Layer 4 of a small transformer language model trained on English Wikipedia (10 layers, counted from 0, width 128).
A neuron's activation on a vector x is SiLU(gate . x) times (in . x), where the dot is the dot product.

Input weights of the MLP neurons that the questions are about. A number n stands for (n - 500) times 0.001.
n37 gate: 283 591 437 694 530 470 340 734 577 250 356 415 711 492 475 677 511 572 488 489 453 449 460 564 435 601 458 558 584 589 394 656 418 537 663 570 563 571 507 477 393 616 549 556 399 819 468 504 492 478 594 343 374 474 650 419 526 455 906 383 561 539 551 519 473 547 576 794 578 405 799 427 511 546 290 526 654 383 735 664 342 655 453 446 415 658 459 429 467 462 458 560 446 667 435 500 654 523 291 605 391 359 458 388 417 365 445 327 234 835 487 537 294 706 587 463 656 548 659 410 338 553 355 543 519 354 538 552
n65 gate: 487 415 442 497 561 433 621 375 624 453 431 312 539 476 587 425 380 624 576 326 488 487 658 487 539 587 447 412 500 696 350 760 560 503 483 661 524 524 494 503 535 553 519 419 256 407 382 500 604 516 636 432 473 449 409 513 339 311 240 519 488 463 670 421 399 456 528 435 580 441 583 437 699 410 374 386 555 361 544 559 575 366 840 510 463 520 577 517 594 628 368 542 426 473 579 567 310 570 462 506 483 302 520 609 529 523 301 432 682 454 272 481 421 383 581 513 594 468 644 299 688 477 555 494 507 587 377 455
n66 gate: 254 523 351 225 682 115 543 505 477 320 443 412 589 510 266 353 177 595 426 213 487 573 733 500 235 440 448 477 505 533 415 491 655 518 500 558 474 818 588 603 523 742 603 575 142 694 262 284 209 198 496 495 309 376 458 426 347 485 660 523 373 527 485 533 544 500 509 513 514 443 643 134 580 457 645 641 486 435 404 536 334 527 495 461 428 682 463 399 604 12 643 690 446 577 457 534 459 210 482 472 219 560 269 635 359 378 490 299 455 654 524 712 184 597 700 636 682 389 384 622 293 767 495 607 604 537 634 532
n67 gate: 538 514 486 582 623 446 564 395 542 288 581 265 575 569 470 551 353 465 433 541 518 416 584 509 515 509 512 570 430 486 318 636 411 483 372 536 441 365 651 512 528 542 566 402 384 506 329 367 318 497 572 521 506 610 422 602 392 387 506 430 705 644 593 593 590 580 682 530 637 549 506 486 393 438 529 497 250 410 334 423 456 514 392 548 420 532 491 601 539 413 480 728 492 559 479 402 430 334 450 509 595 418 578 449 546 523 566 468 338 618 465 534 573 565 662 397 599 404 420 569 606 494 549 527 480 598 535 682
n72 gate: 273 319 438 427 595 562 355 534 634 450 476 515 500 391 511 544 443 440 687 610 462 436 360 509 476 636 636 503 378 399 479 460 648 438 760 454 408 578 500 500 485 524 333 419 417 411 468 245 500 749 609 553 447 538 566 429 556 392 343 576 460 559 209 700 506 602 497 523 521 394 494 395 611 368 464 584 602 413 453 523 592 437 442 486 392 592 547 567 416 567 360 518 520 546 473 657 380 454 526 383 491 553 476 372 419 482 326 629 552 445 479 668 412 534 505 518 773 515 663 587 475 561 473 520 539 539 503 491
n130 gate: 534 494 725 338 642 452 332 403 799 456 583 485 555 415 633 585 500 699 551 571 516 518 521 597 292 539 451 503 380 461 618 696 606 512 449 628 469 611 548 370 446 569 545 336 578 500 596 397 409 386 539 598 538 399 500 613 434 430 442 509 587 360 386 469 487 484 392 419 446 335 556 502 418 630 548 488 358 588 444 514 462 512 535 420 438 587 536 516 409 729 592 518 384 447 506 550 426 553 471 442 503 491 686 695 755 530 346 325 526 506 440 408 568 475 567 636 544 238 469 479 395 645 437 439 497 452 583 387
n141 gate: 132 421 584 375 523 504 410 420 198 624 566 508 426 512 507 468 449 422 541 456 608 147 432 249 512 611 531 447 417 565 325 623 348 618 353 588 679 565 366 334 470 472 581 570 544 496 411 423 426 492 531 387 423 557 515 420 423 451 376 586 514 584 383 551 407 512 507 500 389 234 705 513 449 385 646 516 554 625 568 511 244 388 400 483 408 646 390 399 377 195 402 519 722 388 327 604 515 392 779 643 376 359 247 612 515 465 536 280 628 516 255 557 549 452 751 465 528 306 297 535 496 260 450 648 649 566 476 291
n143 gate: 398 723 383 528 500 689 591 752 470 576 633 343 601 684 483 323 539 454 349 396 659 551 446 361 433 462 626 655 363 462 448 557 357 510 460 368 661 591 593 531 555 538 434 288 371 623 537 337 462 521 472 384 522 575 514 623 589 539 589 338 559 415 536 679 579 658 493 669 493 388 475 376 375 507 680 427 628 533 476 467 453 503 457 492 500 585 196 438 299 500 634 500 543 393 592 471 507 418 271 490 425 404 479 529 365 458 734 434 520 631 470 568 537 353 509 282 431 388 382 632 66 398 579 381 616 324 383 449
n150 gate: 489 468 417 570 518 364 584 282 443 763 489 486 471 658 274 534 339 493 477 261 461 461 659 359 270 511 665 778 338 669 504 479 691 439 592 601 564 432 590 482 625 634 699 373 478 489 566 460 609 496 625 568 689 404 377 692 418 338 550 493 552 572 496 584 598 624 476 597 722 599 386 491 398 537 377 533 561 414 489 538 542 566 615 328 466 559 450 581 280 507 441 511 472 242 655 511 482 489 528 449 691 425 551 476 460 449 399 605 525 463 133 660 567 575 581 449 526 625 548 731 447 533 324 607 544 746 615 653
n186 gate: 424 573 497 405 373 488 557 549 284 649 421 503 650 617 387 578 582 487 513 471 486 461 503 597 535 608 525 524 487 565 459 599 526 580 738 667 422 591 707 360 482 585 407 266 661 442 638 544 425 469 485 461 510 567 675 580 642 485 587 594 615 668 438 522 552 391 410 640 460 450 621 434 594 727 587 631 640 543 515 530 587 479 377 470 452 640 466 514 299 487 649 574 443 600 506 529 591 449 521 575 429 295 585 546 472 478 419 478 403 290 370 374 232 439 553 397 492 289 458 488 602 288 444 699 468 559 500 445
n37 in: 509 417 285 574 686 524 577 376 608 510 642 548 503 471 435 522 619 636 477 448 472 595 467 641 423 558 460 583 687 321 525 447 614 609 425 541 739 487 524 528 422 605 521 402 506 458 509 485 672 612 535 446 535 398 267 434 582 478 562 345 619 239 503 677 478 668 712 503 549 500 481 532 389 337 503 577 531 336 374 500 297 438 568 470 601 726 548 492 476 562 534 576 430 522 338 396 476 743 604 543 544 536 373 355 555 509 344 696 527 472 598 527 488 468 538 366 470 569 475 644 345 472 461 591 450 537 509 446
n65 in: 645 400 509 512 570 512 571 591 543 564 521 477 412 905 452 375 464 456 528 506 550 531 500 377 255 483 536 577 610 625 670 661 512 419 528 579 351 515 491 436 509 534 345 447 530 350 497 559 585 657 580 531 699 366 567 497 349 542 419 563 666 303 592 491 604 545 601 472 535 402 557 417 468 650 523 579 497 682 611 411 559 480 632 502 524 575 532 463 418 456 500 726 548 406 443 669 429 521 511 638 558 552 665 339 479 465 503 436 571 395 401 342 477 470 477 442 402 451 584 547 549 423 457 525 583 672 497 552
n66 in: 374 692 392 280 343 523 340 579 510 476 553 503 655 404 465 558 419 527 395 633 530 574 535 405 573 617 623 417 681 405 536 405 272 639 381 500 518 452 542 516 513 378 539 625 486 617 468 553 576 454 413 686 411 404 385 364 529 387 630 458 595 659 569 570 301 422 582 368 523 340 409 441 295 433 598 576 369 433 336 447 399 570 364 589 507 625 578 592 437 337 657 637 560 466 393 588 680 642 462 691 514 539 374 610 602 415 408 677 388 588 628 688 285 469 506 572 524 319 503 651 389 406 689 481 560 644 500 490
n67 in: 536 304 590 416 684 295 439 480 570 443 458 446 387 615 460 465 534 558 468 490 527 489 683 654 489 560 411 559 385 478 544 497 708 476 439 591 405 451 478 530 622 620 459 445 355 554 579 500 464 552 607 584 604 592 470 400 497 445 532 471 406 458 627 500 552 514 696 626 677 506 371 473 597 463 860 470 569 488 373 587 540 439 481 438 409 554 484 413 662 545 556 511 500 449 548 588 470 648 503 519 517 497 572 479 608 651 526 572 495 356 493 329 562 514 544 492 286 533 582 459 506 528 516 495 589 594 525 399
n72 in: 333 542 637 478 551 487 525 548 547 413 364 532 660 410 588 559 492 347 351 485 517 489 495 551 424 511 533 316 308 540 608 435 693 457 677 467 618 514 548 357 500 498 508 465 656 343 534 303 465 602 483 689 652 487 597 524 508 517 546 463 478 444 511 604 641 506 471 585 380 535 596 568 470 456 527 630 527 570 811 541 453 412 656 480 572 387 516 415 435 394 481 537 503 414 506 575 423 428 500 413 385 622 350 487 454 503 612 505 513 511 636 460 545 522 462 584 393 418 439 632 403 467 417 500 410 414 437 524
n130 in: 489 406 559 456 479 561 440 534 479 494 519 577 611 545 577 407 383 541 497 523 444 518 408 349 391 460 505 524 407 505 535 497 447 420 589 656 530 531 412 398 431 451 446 449 506 426 629 681 592 385 487 562 258 526 449 556 345 606 661 636 510 513 480 533 657 302 386 299 511 574 492 553 492 439 315 478 376 509 603 426 577 663 619 575 683 464 508 476 581 326 475 569 317 478 401 406 500 450 445 316 464 386 573 563 635 591 458 543 409 472 472 354 511 483 586 462 602 444 580 602 548 582 612 474 563 470 483 585
n141 in: 545 397 421 555 551 392 600 311 472 716 403 689 369 603 350 416 524 461 585 530 532 603 512 404 513 529 435 494 627 421 641 423 394 629 408 609 455 540 497 532 440 532 372 401 629 339 552 603 654 421 639 610 533 538 513 597 532 541 336 432 396 503 718 468 483 387 457 460 655 769 422 565 606 592 462 596 554 369 400 272 322 617 562 471 609 484 450 371 574 662 552 586 574 417 461 526 713 451 650 266 450 623 545 399 654 490 503 513 689 457 561 440 481 563 517 439 196 632 503 526 426 383 700 524 419 468 605 462
n143 in: 333 621 559 535 255 595 607 597 433 632 368 506 341 597 434 601 506 641 474 497 693 551 491 547 513 528 465 600 607 352 391 590 436 528 352 413 566 578 571 733 509 441 404 304 311 632 512 416 366 592 430 438 477 530 453 546 497 550 566 334 559 388 445 462 688 603 619 598 371 450 272 336 441 618 618 556 488 577 424 524 423 632 392 544 593 475 417 455 377 632 718 411 461 442 443 410 457 497 497 540 542 531 462 315 556 404 494 534 551 697 484 690 536 339 511 447 435 323 407 578 487 402 565 399 670 339 494 381
n150 in: 459 331 681 600 616 552 550 373 438 497 521 509 497 678 489 382 453 532 380 467 487 542 548 573 649 486 485 576 296 434 523 517 470 466 688 635 519 467 543 430 460 624 567 613 650 446 631 651 497 394 437 558 603 509 639 665 417 400 354 322 539 541 321 441 588 605 447 478 500 488 574 443 462 565 457 596 407 447 387 621 603 564 433 435 267 797 506 617 732 406 541 537 406 401 334 467 480 434 556 480 554 577 474 554 613 413 452 468 351 381 492 506 477 611 459 468 560 400 476 483 558 415 603 625 617 480 444 683
n186 in: 529 692 589 471 464 586 604 577 467 551 404 538 518 431 485 401 515 549 486 457 456 448 448 346 464 454 500 418 370 530 755 587 643 258 516 511 438 481 497 564 414 537 428 605 397 500 549 426 454 546 405 420 398 482 659 540 467 578 473 515 385 585 532 305 476 553 515 495 503 477 354 454 423 424 600 654 492 533 495 420 348 532 401 552 624 492 482 422 406 583 406 447 525 598 610 455 623 347 470 533 428 450 508 657 500 372 564 426 522 513 431 626 485 286 452 523 447 467 524 408 530 568 490 373 451 597 503 389

Each question shows a token from some text and the vector x that enters the MLP there. A number n stands for (n - 500) times 0.0083.

" box": 634 440 423 260 519 596 568 437 631 528 552 660 642 507 586 354 634 708 390 616 267 484 313 611 478 561 480 594 515 401 624 559 610 622 501 540 557 365 554 502 435 476 599 465 570 511 470 590 568 406 388 421 455 602 411 559 464 443 470 508 563 574 402 499 529 600 559 348 372 579 659 640 372 510 450 311 486 466 509 492 511 624 526 636 463 410 503 752 546 512 414 468 463 582 506 596 459 547 618 421 559 331 524 406 555 432 431 451 582 506 515 652 589 553 397 582 513 586 594 460 541 509 691 543 517 472 432 506
The most active neuron and its activation: n130, at about 1.2

" must": 599 415 567 623 496 430 317 496 464 502 556 504 422 491 370 627 433 482 468 679 383 446 353 560 423 551 457 440 478 481 488 624 566 575 414 598 456 537 391 538 460 458 579 407 575 307 533 400 552 354 418 452 493 445 653 555 472 512 348 525 637 479 490 305 528 433 554 317 422 512 521 427 446 385 492 456 433 616 495 398 519 580 573 678 538 525 567 485 724 365 568 560 534 482 377 530 578 564 593 252 300 505 411 457 428 596 666 420 573 520 525 603 451 512 575 340 364 519 379 519 570 467 500 401 436 539 612 475
The two highest activations, in order: n141, n130

" #": 668 339 360 423 495 719 512 602 509 531 477 559 570 598 700 514 631 297 507 489 311 459 567 669 416 380 539 356 684 512 588 538 524 460 479 598 459 520 499 241 478 408 456 455 567 470 510 552 514 558 424 614 685 432 373 451 455 526 485 511 375 425 465 452 419 482 582 586 453 523 476 454 517 413 564 535 347 567 553 426 638 458 570 617 420 417 608 411 645 509 586 525 538 443 473 621 567 644 442 655 429 397 508 413 387 444 528 532 624 637 748 527 495 517 413 437 487 632 498 598 504 556 620 597 190 453 442 528
The most active neuron and its activation: n143, at about 0.49

".": 564 517 395 692 541 733 462 380 465 613 630 488 403 515 679 443 616 485 584 615 303 421 410 521 636 279 504 411 479 633 613 430 462 610 548 516 553 422 503 355 516 469 454 519 584 545 499 555 434 532 380 410 497 507 260 441 404 535 597 433 333 362 719 608 459 496 455 505 552 528 434 531 762 598 405 408 543 538 532 568 658 574 592 531 620 499 614 350 469 526 448 415 477 423 371 563 558 571 516 490 473 555 432 478 524 569 501 553 419 466 565 396 247 567 289 704 178 518 503 439 582 545 444 582 484 656 377 489
The most active neuron and its activation: n143, at about 0.46

"\n\n": 523 496 529 521 514 398 477 453 444 471 579 473 516 575 463 413 484 544 496 519 383 484 519 468 469 473 542 574 530 587 552 540 508 472 512 401 559 621 313 584 454 423 514 506 585 373 490 367 561 467 426 510 574 382 629 616 549 655 685 479 654 404 498 502 378 502 497 440 465 516 524 695 451 576 521 375 507 447 628 487 573 449 451 693 519 630 377 351 518 566 522 377 484 517 579 473 433 446 438 620 496 406 526 533 548 445 449 552 616 395 713 446 431 531 361 499 442 538 480 471 556 485 506 494 466 355 443 504
Which three neurons fire most, strongest first? n66, n67, n150

" (": 500 414 735 445 402 487 439 470 558 397 634 556 518 595 395 452 544 449 486 651 477 466 477 612 438 495 561 516 536 499 529 529 456 443 483 441 608 558 543 397 560 283 429 412 506 563 510 473 497 585 411 520 568 494 564 475 494 593 352 510 411 521 484 616 617 579 556 455 580 601 507 627 532 466 513 626 454 508 469 488 535 395 425 682 643 471 345 285 445 570 634 438 523 591 543 427 541 720 464 546 456 505 510 320 548 450 472 606 640 391 588 556 486 583 410 519 382 439 577 554 418 546 530 540 616 451 448 573
Which three neurons fire most, strongest first? n143, n72, n150

" He": 509 625 527 668 476 604 374 504 564 425 460 707 541 711 463 410 351 515 370 484 359 572 587 463 485 498 521 320 486 522 480 519 430 531 443 359 524 392 392 616 520 377 525 486 524 549 521 437 514 373 392 372 530 469 441 391 574 449 535 572 489 495 668 586 597 501 473 451 409 357 530 506 403 672 476 407 639 293 552 432 515 577 502 662 586 396 367 493 560 369 475 478 377 690 448 343 356 699 612 514 491 452 544 474 293 613 618 611 503 507 571 503 335 523 337 438 421 620 406 471 465 529 525 456 614 414 522 609
The two highest activations, in order: n143, n150

" remains": 539 381 401 511 542 530 447 520 381 525 488 560 418 656 368 456 408 398 549 605 393 545 461 551 471 598 521 585 523 599 370 572 436 708 482 466 463 500 477 429 454 570 545 534 497 500 464 536 555 421 421 642 435 599 442 629 565 483 532 560 477 528 476 509 698 449 513 451 664 577 584 578 527 447 539 428 478 473 452 484 509 574 542 701 404 593 525 623 539 426 654 567 431 445 411 432 572 362 610 507 396 420 327 514 528 560 494 470 689 434 607 574 588 383 407 505 383 557 395 783 412 487 671 420 466 490 545 590
Which three neurons fire most, strongest first? n141, n66, n150

" that": 316 518 460 701 404 622 424 461 451 598 423 494 565 567 444 565 580 409 396 557 409 521 406 349 603 678 658 496 478 417 344 335 434 674 416 493 606 528 467 520 407 478 558 431 651 524 490 532 494 493 377 377 566 556 494 481 499 542 598 615 640 675 461 404 392 788 510 424 446 463 497 616 502 606 521 391 510 487 578 383 572 607 512 668 451 507 352 544 479 612 566 532 500 573 532 508 608 563 356 404 462 383 695 557 424 469 524 604 608 542 510 441 556 427 509 489 572 490 602 641 586 534 540 443 667 418 497 542
Which neuron lights up most? n143

" law": 300 680 572 523 495 548 576 467 604 544 482 532 430 394 571 509 553 468 470 664 221 364 381 585 557 598 602 551 480 476 363 544 429 621 593 445 539 393 474 493 548 471 375 380 533 538 591 540 635 655 391 412 585 460 586 564 589 496 344 456 628 511 442 405 406 373 581 460 438 543 550 635 490 550 569 397 359 619 501 520 501 561 607 651 481 548 562 804 502 652 426 479 428 562 442 528 577 488 618 433 482 328 431 547 473 542 490 432 696 502 565 660 583 593 440 524 468 542 549 396 559 474 543 416 480 551 467 500
Which neuron lights up most? n67

" 1907": 573 476 488 539 430 568 492 627 505 570 514 586 478 536 556 420 464 408 398 518 223 370 403 681 507 550 445 496 416 540 575 421 480 474 413 434 472 422 497 549 407 535 486 467 585 727 669 510 501 463 390 643 561 564 499 498 491 562 405 403 473 444 531 434 777 413 427 517 410 515 575 553 560 615 555 328 497 521 631 455 601 651 432 678 504 477 389 611 633 561 395 511 459 585 595 576 617 621 510 470 534 313 565 479 566 303 475 548 511 492 625 377 535 475 530 467 474 471 499 424 441 627 515 481 612 599 462 580
The two highest activations, in order: n66, n130

" men": 404 521 370 432 504 521 347 482 541 547 328 678 328 486 598 428 441 551 555 525 347 462 459 603 538 629 506 338 555 577 492 355 532 597 459 366 535 532 382 543 428 452 293 430 501 548 417 291 538 585 404 531 436 426 360 458 408 484 376 589 448 452 565 507 498 400 483 467 642 546 575 523 644 306 425 367 457 565 435 385 702 595 463 607 659 566 653 656 410 442 418 441 409 543 407 677 395 335 697 507 483 483 520 372 396 496 507 537 652 545 700 518 437 490 411 523 440 657 557 526 488 412 620 600 465 626 666 509
The most active neuron and its activation: n150, at about 0.59

" the": 458 558 486 334 464 610 573 519 481 516 458 491 552 501 535 451 432 515 554 560 502 481 360 373 562 533 545 436 563 525 622 490 518 512 491 502 500 565 638 418 437 482 596 510 543 576 544 552 513 472 294 528 556 431 627 211 494 422 541 544 527 578 586 492 398 521 616 397 584 457 462 504 429 529 574 456 461 524 560 506 618 555 325 704 568 426 342 448 484 527 410 536 481 495 569 347 569 637 490 448 388 360 534 479 590 417 369 565 365 432 509 477 513 368 600 490 504 366 568 530 585 463 634 497 481 574 437 460
The most active neuron and its activation: n186, at about 1.8

"ville": 581 498 627 574 515 584 502 608 503 457 495 475 498 580 489 323 557 425 497 572 236 502 442 546 530 390 500 478 577 575 548 475 478 371 645 428 488 412 603 452 560 535 456 395 596 495 512 558 495 596 366 386 381 383 576 677 448 531 737 376 486 462 562 397 544 510 571 563 572 554 474 524 464 404 521 408 589 598 615 413 636 647 659 644 459 411 727 573 488 642 638 434 407 591 499 551 612 394 508 420 533 431 422 520 416 516 502 523 605 595 637 514 345 547 268 535 241 568 654 485 563 412 546 462 464 653 455 500
Which neuron lights up most? n186

"ider": 566 560 535 536 487 606 587 635 574 518 623 531 526 607 555 397 689 520 548 633 352 539 488 601 502 423 461 551 545 560 643 522 368 431 444 429 469 477 542 414 530 493 454 537 476 544 597 457 434 459 262 429 204 528 557 534 429 503 529 517 284 501 516 513 662 320 494 440 616 675 454 512 517 549 573 354 606 420 414 363 512 621 691 525 534 522 768 582 515 485 642 379 394 493 277 528 571 477 571 527 395 649 561 593 413 600 381 467 525 529 525 578 474 641 266 399 353 470 410 339 521 537 489 457 631 411 455 487
The most active neuron and its activation: n72, at about 0.29

"–": 586 346 469 459 506 538 474 503 669 576 520 432 509 719 436 355 506 510 696 350 575 435 510 610 489 450 564 456 445 653 689 549 571 582 357 516 562 577 450 601 549 470 452 561 418 633 512 487 605 472 431 443 434 536 426 512 396 614 359 566 269 447 452 487 518 585 589 532 630 689 424 538 581 551 633 410 444 452 517 576 618 382 509 622 536 496 678 494 588 373 580 389 697 455 543 575 503 645 463 498 374 584 736 429 315 504 459 438 589 508 594 527 600 583 551 423 391 559 386 571 486 617 600 462 388 632 497 546
The most active neuron and its activation: n65, at about 0.9